Layer 2 of a small transformer language model trained on English Wikipedia (11 layers, counted from 0, width 64).
Take only the direct path to the model's output, skipping the later layers: a vector added to the residual stream pushes a token's score in proportion to its dot product with that token's output vector.

Output vectors of the tokens that the questions are about. A number n stands for (n - 500) times 0.0068.
"time": 413,576,463,466,569,524,494,452,490,426,495,427,526,498,616,480,456,532,390,661,433,505,458,440,497,433,481,575,426,442,492,623,446,625,619,384,483,255,564,511,536,615,723,406,522,688,632,372,410,534,466,606,397,503,480,566,640,624,536,595,652,551,609,499
"rd": 566,458,440,777,639,435,470,498,492,634,510,592,648,463,632,548,506,639,479,556,535,340,75,522,328,404,653,676,538,559,633,668,543,541,413,403,458,556,554,406,530,281,623,412,441,569,538,537,609,549,390,545,381,515,565,335,493,550,478,477,503,357,483,378
"rian": 381,525,525,716,672,445,466,499,659,444,485,690,478,494,514,518,426,493,439,562,460,290,24,504,365,491,649,531,428,557,666,618,341,313,590,367,604,558,546,393,459,301,525,409,463,672,524,666,492,396,472,472,405,462,534,494,586,585,496,301,467,352,342,503
"ach": 359,546,478,521,398,477,466,460,482,391,503,654,623,544,394,458,435,546,504,483,434,368,485,309,598,475,521,660,535,529,741,539,531,500,518,405,419,432,542,434,567,412,463,719,530,587,568,627,367,487,468,493,382,616,431,440,497,561,520,484,493,477,505,418
" Reference": 616,429,465,673,475,376,557,441,283,475,458,557,413,482,614,388,577,619,467,527,360,522,447,519,279,467,505,536,352,729,600,549,344,466,789,345,522,285,482,469,445,425,596,557,581,627,676,453,591,348,404,485,490,383,509,418,692,486,513,587,593,190,464,421
"█": 380,331,455,647,453,460,542,403,577,432,478,554,528,526,745,372,605,638,461,688,605,296,576,269,505,669,664,480,424,681,561,536,321,416,685,279,557,283,542,390,664,477,527,245,456,558,642,616,558,457,458,449,402,297,564,375,451,416,692,593,623,348,278,480
"ledge": 349,474,437,889,579,404,552,499,340,448,477,640,458,528,692,415,581,428,361,701,475,433,504,425,404,551,584,411,469,553,759,690,297,460,780,551,569,354,596,480,544,475,493,396,663,630,541,673,453,363,444,435,334,639,464,446,667,500,410,567,424,418,462,363
" existence": 460,409,461,665,524,393,693,492,417,477,453,506,540,433,569,408,617,288,468,585,460,449,545,383,317,602,567,680,442,448,578,577,398,425,516,489,609,405,547,466,506,552,464,417,698,487,540,424,502,512,542,446,222,494,626,550,552,629,511,478,589,361,315,548
" minutes": 579,421,436,521,682,384,459,480,311,426,465,595,691,351,706,513,525,554,414,690,493,335,330,423,523,559,616,611,432,398,512,407,511,500,667,399,593,545,587,466,571,543,595,453,380,523,762,445,514,530,482,456,379,413,639,497,644,459,639,462,701,458,375,462
" injury": 407,468,542,567,669,483,717,486,492,389,497,493,541,467,573,563,625,497,456,683,489,413,473,344,402,446,641,643,550,572,647,580,330,292,699,472,688,390,616,457,621,659,627,238,525,493,704,577,478,479,412,430,416,454,709,618,558,479,762,492,551,490,357,557
"ould": 391,420,476,515,486,380,641,421,354,306,496,504,648,469,606,456,437,542,548,579,697,315,248,442,303,620,541,539,478,593,503,681,431,369,587,581,525,444,395,383,497,639,380,489,738,742,549,630,444,495,485,583,451,482,556,486,600,693,552,580,541,507,322,484
" Census": 336,381,441,603,661,379,672,424,487,571,483,663,287,426,648,242,497,402,497,593,533,447,445,531,555,645,544,598,428,672,442,586,485,296,876,354,527,489,368,431,391,457,596,552,556,512,389,488,481,397,511,420,236,382,487,556,640,429,500,511,711,369,432,396
"----": 526,423,473,384,478,521,540,432,417,486,491,514,514,347,607,535,637,427,436,685,497,396,518,446,539,675,430,628,423,656,599,408,402,484,639,436,565,467,524,446,589,593,583,400,482,562,589,602,520,470,408,560,436,548,556,577,448,498,672,594,539,505,337,514
"play": 491,460,487,478,451,511,627,464,459,304,480,346,463,551,697,458,443,533,356,557,526,529,444,352,464,631,629,692,306,373,506,530,361,559,453,384,576,440,581,507,576,686,529,413,593,555,666,583,392,365,351,452,497,250,579,513,471,394,615,419,719,543,490,449
"day": 355,565,500,389,757,478,616,508,351,509,494,438,412,458,762,585,628,598,338,528,443,503,409,481,487,616,688,572,243,589,573,590,473,577,749,418,465,493,468,428,528,618,719,446,551,742,683,435,476,469,377,721,407,340,438,649,681,494,550,505,555,561,708,462
" (": 539,554,521,562,426,436,442,529,582,642,516,366,498,578,404,511,481,661,480,502,411,430,621,564,576,440,356,451,366,407,414,417,432,508,420,520,400,458,441,570,544,504,498,537,490,428,433,411,478,521,502,480,610,550,418,515,513,502,329,466,498,478,574,489
" Density": 353,358,461,521,781,414,672,433,444,422,454,588,393,309,681,404,484,568,425,585,563,437,372,571,382,554,510,574,400,604,449,654,311,300,733,354,591,496,423,440,435,356,541,254,423,430,537,601,525,373,434,436,539,378,548,289,522,594,556,592,623,295,398,438
"ult": 412,488,529,637,410,446,655,466,517,368,503,435,435,571,445,304,435,430,447,450,668,350,401,406,300,490,549,702,660,481,556,542,457,459,541,516,426,500,361,391,494,319,365,512,554,467,576,495,481,495,496,475,594,488,629,348,425,562,594,382,639,489,445,471
"િ": 419,308,364,605,580,148,637,384,305,367,401,619,478,443,723,422,610,366,336,748,619,234,324,394,280,608,784,685,348,597,659,607,403,273,634,389,745,429,641,204,459,439,753,364,575,684,646,604,403,361,335,372,399,275,637,420,633,541,727,492,626,339,307,405
"sqmi": 383,398,518,684,582,485,471,398,334,547,450,432,537,575,564,214,606,555,441,604,581,516,391,567,489,864,624,523,337,792,456,587,448,274,664,401,759,500,500,362,342,282,783,572,756,642,629,596,277,425,372,348,500,548,547,349,513,413,580,537,611,324,230,476
" Authority": 425,524,526,476,544,412,412,502,421,533,443,426,494,484,556,311,660,370,468,531,806,461,471,411,412,476,492,578,390,611,391,659,451,478,755,469,546,323,435,410,409,370,631,446,565,599,493,554,424,450,367,343,506,400,468,355,621,454,382,498,614,402,392,484
"port": 522,559,507,489,477,534,651,459,558,313,493,554,533,459,526,416,528,520,446,470,559,527,431,452,414,621,543,566,577,503,524,593,356,518,453,445,506,317,522,440,532,321,578,613,578,450,597,486,371,566,546,383,589,609,552,558,507,438,494,361,496,500,574,508
"es": 333,546,585,506,355,514,372,504,369,562,501,444,673,569,542,481,531,570,476,446,404,654,687,269,449,526,623,538,564,601,495,398,523,507,506,344,439,497,399,493,503,527,445,337,497,520,579,482,445,412,514,565,487,629,452,482,639,394,538,457,577,608,531,403
"hem": 329,495,457,514,745,432,613,448,564,602,495,556,538,454,642,445,521,540,424,497,600,356,482,279,583,429,536,658,597,613,676,614,472,357,534,354,511,377,351,434,560,369,577,408,611,552,700,508,337,456,450,521,594,513,516,439,548,561,558,406,398,453,637,507
"American": 550,429,430,833,553,542,525,462,489,506,432,507,359,495,555,419,637,537,419,633,717,500,508,427,516,414,552,652,302,581,669,657,413,484,572,452,492,399,487,461,529,646,745,423,528,721,558,611,403,497,383,429,446,385,602,453,494,606,525,458,597,388,453,508
"gastropod": 510,387,541,621,636,522,662,399,464,346,459,567,399,182,567,464,622,179,395,574,494,164,291,335,500,584,670,663,341,461,778,562,552,339,706,481,614,511,367,323,318,359,744,189,697,478,735,500,316,355,352,325,470,478,621,400,721,728,467,465,566,164,189,431
"\")": 403,264,405,664,630,310,626,480,334,568,490,738,500,458,680,469,432,555,346,709,548,486,482,488,319,719,500,700,424,382,557,468,344,453,629,479,381,280,523,495,599,353,562,358,530,631,608,548,273,506,481,753,500,330,638,512,406,503,446,439,550,504,306,398
"known": 390,354,388,550,587,511,699,456,339,429,477,579,618,588,668,411,603,259,408,652,592,482,481,275,299,521,688,788,435,544,759,545,411,525,446,369,555,487,617,347,332,611,492,623,722,625,572,483,388,340,413,752,350,313,539,569,695,677,469,662,601,438,454,494
"ers": 385,497,558,552,449,430,378,499,395,478,501,534,645,521,440,646,413,538,395,517,542,593,359,318,400,377,714,559,567,524,442,564,296,417,438,506,469,577,469,500,561,245,525,429,405,517,580,477,491,343,536,568,515,547,432,432,634,382,552,479,647,428,615,342
" genus": 426,391,486,515,630,378,323,490,540,649,476,455,342,364,728,365,643,274,408,542,606,390,516,437,278,479,637,697,516,541,551,535,468,329,569,459,645,446,534,395,242,399,692,429,649,423,704,514,394,428,480,364,436,507,536,422,618,578,474,396,610,361,319,487

Each question shows what one neuron of this layer's MLP adds at an activation of 1. A number n stands for (n - 500) times 0.00091.

n24: 676,569,560,559,513,579,363,526,645,516,565,568,516,402,765,368,666,574,709,587,730,525,500,262,313,605,354,609,355,511,295,814,383,586,563,655,371,608,421,485,478,445,430,547,778,467,526,537,532,582,425,428,576,788,630,497,465,345,486,639,326,597,486,351
Pushed up most: " Authority"

n147: 431,289,393,600,471,732,350,621,443,409,200,381,509,138,550,497,430,223,360,420,690,458,396,495,500,780,674,500,324,562,431,666,631,467,700,578,344,667,336,420,603,679,411,656,467,638,509,219,406,707,648,491,371,446,443,467,517,595,405,555,308,923,460,554
Which of these tokens does it push down most? " Reference"

n183: 545,488,371,460,530,683,421,504,600,657,575,391,392,456,608,534,299,409,437,738,492,454,606,304,612,558,751,466,464,615,340,643,684,250,535,474,695,596,447,554,458,657,500,544,517,358,547,466,662,424,635,520,460,520,477,565,249,687,364,461,608,531,326,604
Pushed up most: " genus"

n84: 276,519,698,463,305,383,670,348,472,317,387,599,344,581,688,526,440,504,407,671,428,638,521,458,538,365,284,306,702,534,910,428,529,683,514,567,404,541,789,637,550,545,560,519,541,532,354,500,549,699,511,637,478,555,424,783,647,624,144,699,406,436,608,377
Pushed up most: "ledge"

n42: 472,607,604,588,388,573,503,552,614,484,543,618,496,329,607,230,479,434,518,618,353,553,547,409,573,590,537,468,430,587,347,378,458,440,663,671,361,560,366,309,553,231,570,697,732,742,477,462,391,640,589,454,620,538,531,572,414,617,854,581,649,296,462,261
Which two tokens does it push up most, strongest first? "sqmi", " Census"

n94: 435,735,494,667,563,437,639,517,650,614,579,480,658,363,757,594,852,455,441,561,419,824,315,407,363,401,581,471,729,541,659,382,478,487,628,559,737,294,594,513,526,320,451,631,679,697,437,531,426,656,464,381,689,293,347,695,502,584,298,400,567,383,371,482
Pushed up most: "ledge"

n105: 323,479,465,215,443,229,524,601,506,541,608,771,346,210,515,616,353,440,498,389,417,385,489,337,503,681,544,360,402,577,300,386,401,433,558,405,639,524,480,446,439,462,525,511,565,225,362,395,620,349,717,606,662,418,694,219,319,368,246,888,621,412,351,477
Which of these tokens does it push down most? "American"

n82: 512,347,555,522,630,421,553,254,310,586,477,390,469,478,307,410,516,652,414,845,389,450,444,304,491,528,322,247,372,640,537,744,813,395,627,377,442,641,512,342,497,444,772,569,536,757,404,590,533,423,447,588,605,582,588,355,603,552,590,550,245,505,488,517
Which two tokens does it push up most, strongest first? "sqmi", "િ"

n16: 514,560,706,510,615,527,449,537,657,550,509,367,613,448,505,273,375,641,447,738,399,361,538,717,409,426,423,403,400,415,608,633,687,355,598,354,479,505,455,552,428,815,458,461,402,555,476,596,615,455,767,555,272,390,488,571,321,264,513,455,482,298,530,216
Pushed up most: " Census"

n0: 413,99,625,511,588,314,604,612,337,693,386,507,552,502,835,603,577,444,323,265,383,505,362,601,334,353,331,507,647,338,478,532,315,371,638,533,240,503,269,449,601,394,827,597,402,570,798,482,456,569,404,409,721,337,338,615,528,535,695,675,572,697,454,622
Which of these tokens does it push down most? "ach"

n6: 552,413,213,419,473,243,637,638,514,544,610,512,608,406,401,534,751,351,462,393,470,580,375,719,614,591,607,425,558,523,517,514,535,524,493,398,724,383,487,578,718,305,568,390,479,581,380,521,437,637,381,670,675,624,136,361,267,178,684,408,530,417,497,622
Pushed up most: "sqmi"

n174: 761,512,455,533,519,473,651,492,658,556,523,607,658,357,532,432,503,517,642,599,522,685,526,543,383,257,343,306,489,549,542,420,579,799,454,610,258,687,337,531,277,529,420,458,401,568,450,233,567,437,742,634,521,565,410,422,481,578,334,729,565,525,369,517
Pushed up most: " ("

n43: 247,721,369,500,344,343,544,684,486,381,676,655,683,531,461,257,464,731,453,455,371,340,565,431,524,337,484,557,668,441,596,725,645,516,695,412,667,455,328,452,567,320,329,535,493,468,748,522,505,593,332,399,589,466,687,410,738,438,522,690,251,501,815,462
Pushed up most: "hem"

n36: 693,824,596,582,429,366,303,700,126,595,440,312,474,623,463,541,589,456,767,501,661,390,775,378,295,459,465,592,153,659,401,626,245,548,482,511,377,467,391,567,471,379,412,269,422,754,466,575,499,649,437,417,616,585,538,579,310,429,412,254,344,474,390,701
Which of these tokens does it push down most? " Census"

n29: 785,504,686,450,514,572,698,539,395,430,587,592,682,261,754,609,493,658,524,296,227,298,511,768,464,427,465,590,316,522,461,421,682,822,601,163,592,487,571,397,689,518,510,506,161,310,554,695,448,709,524,386,336,472,411,491,632,375,650,318,425,426,462,514
Which two tokens does it push up most, strongest first? " minutes", "rd"

n66: 621,658,447,431,665,519,545,428,391,468,647,334,715,551,571,434,393,481,324,533,465,791,403,499,545,540,510,672,698,469,467,651,487,362,479,529,567,653,415,364,449,571,574,398,364,561,612,269,437,676,406,515,426,471,347,393,758,533,282,565,490,457,221,453
Which of these tokens does it push down most? "█"

n188: 246,533,305,375,727,506,301,478,476,596,537,406,386,366,636,270,815,480,651,687,353,498,779,605,424,572,350,383,532,457,832,651,600,475,419,440,405,632,303,751,473,467,641,439,429,334,540,507,599,435,655,453,584,693,499,611,466,747,410,560,509,437,721,530
Pushed up most: " genus"

n124: 284,291,443,469,439,363,512,480,474,497,364,658,442,596,412,555,586,546,661,584,603,387,674,647,245,735,495,704,528,616,372,428,539,466,686,378,831,423,867,410,436,396,610,220,441,449,315,642,691,454,407,757,401,396,545,649,367,346,535,633,419,222,512,317
Which two tokens does it push up most, strongest first? "િ", "█"

n115: 449,269,526,358,372,653,793,323,462,552,616,487,651,423,427,800,482,590,557,550,427,372,478,427,581,671,203,595,211,641,648,200,478,377,443,400,459,367,529,308,666,503,542,384,394,570,351,701,300,478,357,569,590,512,645,488,367,475,507,454,447,437,248,707
Pushed up most: "----"

n155: 549,841,155,688,531,403,555,462,289,418,403,557,541,527,449,731,422,535,672,380,359,603,530,405,639,515,595,440,466,359,606,707,614,499,307,603,469,583,527,533,500,414,490,221,380,503,411,462,746,627,305,751,608,531,393,642,561,554,484,537,499,712,421,656
Pushed up most: "rd"

n127: 548,813,567,486,433,465,225,542,480,364,606,593,385,454,152,404,317,463,501,442,549,608,307,387,547,455,131,577,622,288,909,489,702,648,351,596,338,349,686,649,630,499,411,633,528,484,320,360,193,683,588,586,728,516,277,458,585,520,537,444,542,644,585,244
Pushed up most: "ach"

n10: 750,807,578,325,404,481,278,632,640,624,585,501,546,271,588,498,425,448,670,658,415,429,737,515,308,575,641,530,651,498,430,366,522,280,468,597,278,582,401,454,253,470,564,429,581,548,564,502,902,483,524,281,440,576,451,694,738,475,565,496,527,418,529,220
Pushed up most: " genus"

n139: 312,768,303,472,333,594,592,533,352,692,618,617,457,603,427,553,613,320,552,455,320,641,437,707,379,498,508,523,565,642,579,425,488,535,524,658,730,429,449,493,597,294,585,267,553,589,416,786,480,418,626,455,317,410,391,308,530,444,321,523,342,347,296,660
Pushed up most: "ledge"

n89: 656,399,505,720,619,369,524,415,406,590,532,516,423,325,420,420,585,526,472,559,531,477,381,543,365,535,346,499,417,551,561,354,253,281,393,192,279,516,375,475,221,543,301,813,551,615,486,312,451,522,397,628,540,516,481,435,608,579,742,228,375,475,425,466
Pushed up most: " Reference"

n14: 444,593,336,562,398,403,695,556,533,537,334,402,468,461,629,557,382,454,498,731,412,523,368,530,690,583,349,488,482,558,613,414,440,491,379,455,357,495,505,566,485,662,470,513,444,386,439,441,527,478,425,303,816,204,404,651,757,446,438,531,693,425,583,481
Which two tokens does it push up most, strongest first? "play", " ("

n161: 561,378,537,380,442,271,484,455,611,463,312,491,596,490,676,570,474,238,446,507,429,582,527,561,568,710,642,486,625,701,293,605,501,474,334,512,638,344,444,316,541,549,704,538,557,512,611,456,317,306,391,541,544,542,656,380,546,518,632,475,304,406,221,371
Pushed up most: "િ"

n153: 454,288,667,623,372,633,409,402,502,255,357,485,497,314,570,692,513,567,633,559,462,461,472,434,546,607,580,471,344,479,611,556,296,588,547,792,408,470,298,400,490,657,367,545,591,685,459,605,578,541,355,607,609,484,270,668,582,492,556,410,374,329,419,636
Which of these tokens does it push down most? " genus"

n73: 321,571,456,280,651,485,491,444,519,468,519,578,387,685,618,727,484,709,721,541,269,517,437,388,614,522,397,382,554,406,387,573,424,366,614,576,347,571,637,590,277,570,599,428,619,235,680,655,517,265,374,386,654,498,410,434,366,510,422,804,603,480,575,432
Which of these tokens does it push down most? " existence"

n141: 495,371,557,448,640,481,348,287,671,711,491,267,449,500,446,573,597,586,307,468,558,422,275,630,321,385,400,536,508,526,588,616,728,484,447,366,450,531,434,567,541,526,507,412,606,493,480,469,671,650,707,444,334,425,552,585,442,590,555,535,445,225,433,634
Pushed up most: "rd"

n83: 545,430,310,392,400,376,354,492,641,658,488,830,214,457,552,381,575,444,319,591,261,616,676,712,377,555,470,469,625,435,379,303,578,503,684,309,631,441,633,271,675,438,455,258,691,492,590,529,581,689,637,523,600,332,511,467,324,485,711,557,322,319,532,359
Which of these tokens does it push down most? "ould"

n45: 542,260,479,769,594,505,599,414,321,345,373,572,484,590,495,817,697,336,252,134,597,424,638,502,512,439,690,562,250,362,504,673,371,666,441,286,683,526,480,481,467,545,328,554,453,463,614,573,374,534,428,923,469,512,457,589,434,442,357,609,825,395,384,826
Pushed up most: "known"

n21: 384,640,503,398,361,302,400,346,602,149,731,417,415,504,387,866,587,469,616,505,517,489,374,386,340,556,680,507,603,678,623,362,629,549,584,370,583,563,323,569,333,229,328,608,825,381,597,496,474,585,426,320,547,404,505,522,256,383,399,317,733,428,422,553
Pushed up most: "ult"

n184: 397,664,471,621,293,507,508,644,511,670,648,379,720,157,458,653,412,724,615,498,424,651,506,654,555,169,319,317,322,285,559,360,681,521,508,475,526,686,377,497,802,666,608,566,406,563,287,579,669,536,572,436,480,514,294,585,472,301,502,492,491,550,567,635
Which two tokens does it push up most, strongest first? " (", "es"

n18: 572,708,404,644,352,471,497,534,420,424,524,261,552,553,365,598,608,577,369,366,402,523,340,433,319,381,513,587,708,420,615,481,533,462,307,527,479,318,300,402,578,350,303,707,556,525,642,290,221,464,430,570,803,383,502,480,765,618,550,582,670,392,417,359
Which two tokens does it push up most, strongest first? "ult", "ers"

n187: 669,406,637,495,649,514,635,534,461,498,453,482,557,425,899,364,649,534,389,449,595,570,365,622,605,415,524,619,311,478,770,529,633,665,526,419,635,476,671,572,551,328,466,335,413,411,735,719,616,629,486,478,643,456,647,443,638,461,299,581,432,412,450,360
Pushed up most: "gastropod"

n169: 321,610,627,428,410,695,623,419,548,724,490,370,611,506,431,296,642,498,371,451,247,707,683,396,421,368,628,514,281,573,425,557,424,371,518,522,395,598,606,757,306,221,429,341,668,516,499,441,768,544,456,582,611,543,319,583,529,460,461,450,638,460,695,417
Pushed up most: "es"

n38: 242,577,678,471,639,446,365,685,798,433,671,514,548,502,569,613,493,563,342,518,580,628,427,491,378,507,615,536,606,362,390,215,618,792,509,704,498,283,423,436,441,555,508,533,645,572,601,458,652,270,479,521,378,683,526,376,552,703,582,545,435,527,368,459
Which of these tokens does it push down most? " Census"

n27: 677,466,550,581,484,454,355,426,291,723,660,451,524,627,628,384,36,318,445,416,557,547,425,452,951,460,589,541,371,434,467,384,251,583,498,572,470,495,547,584,306,645,522,699,418,513,566,593,409,381,526,383,486,545,509,599,407,636,262,371,412,699,484,742
Which two tokens does it push up most, strongest first? " (", "play"

n178: 685,543,431,351,660,481,239,391,797,439,625,394,481,523,533,568,581,410,643,588,477,616,415,567,331,396,352,457,789,568,447,472,524,705,376,319,446,372,377,444,404,540,582,559,785,312,599,724,461,387,387,436,543,549,434,393,619,539,358,573,665,374,394,475
Pushed up most: " genus"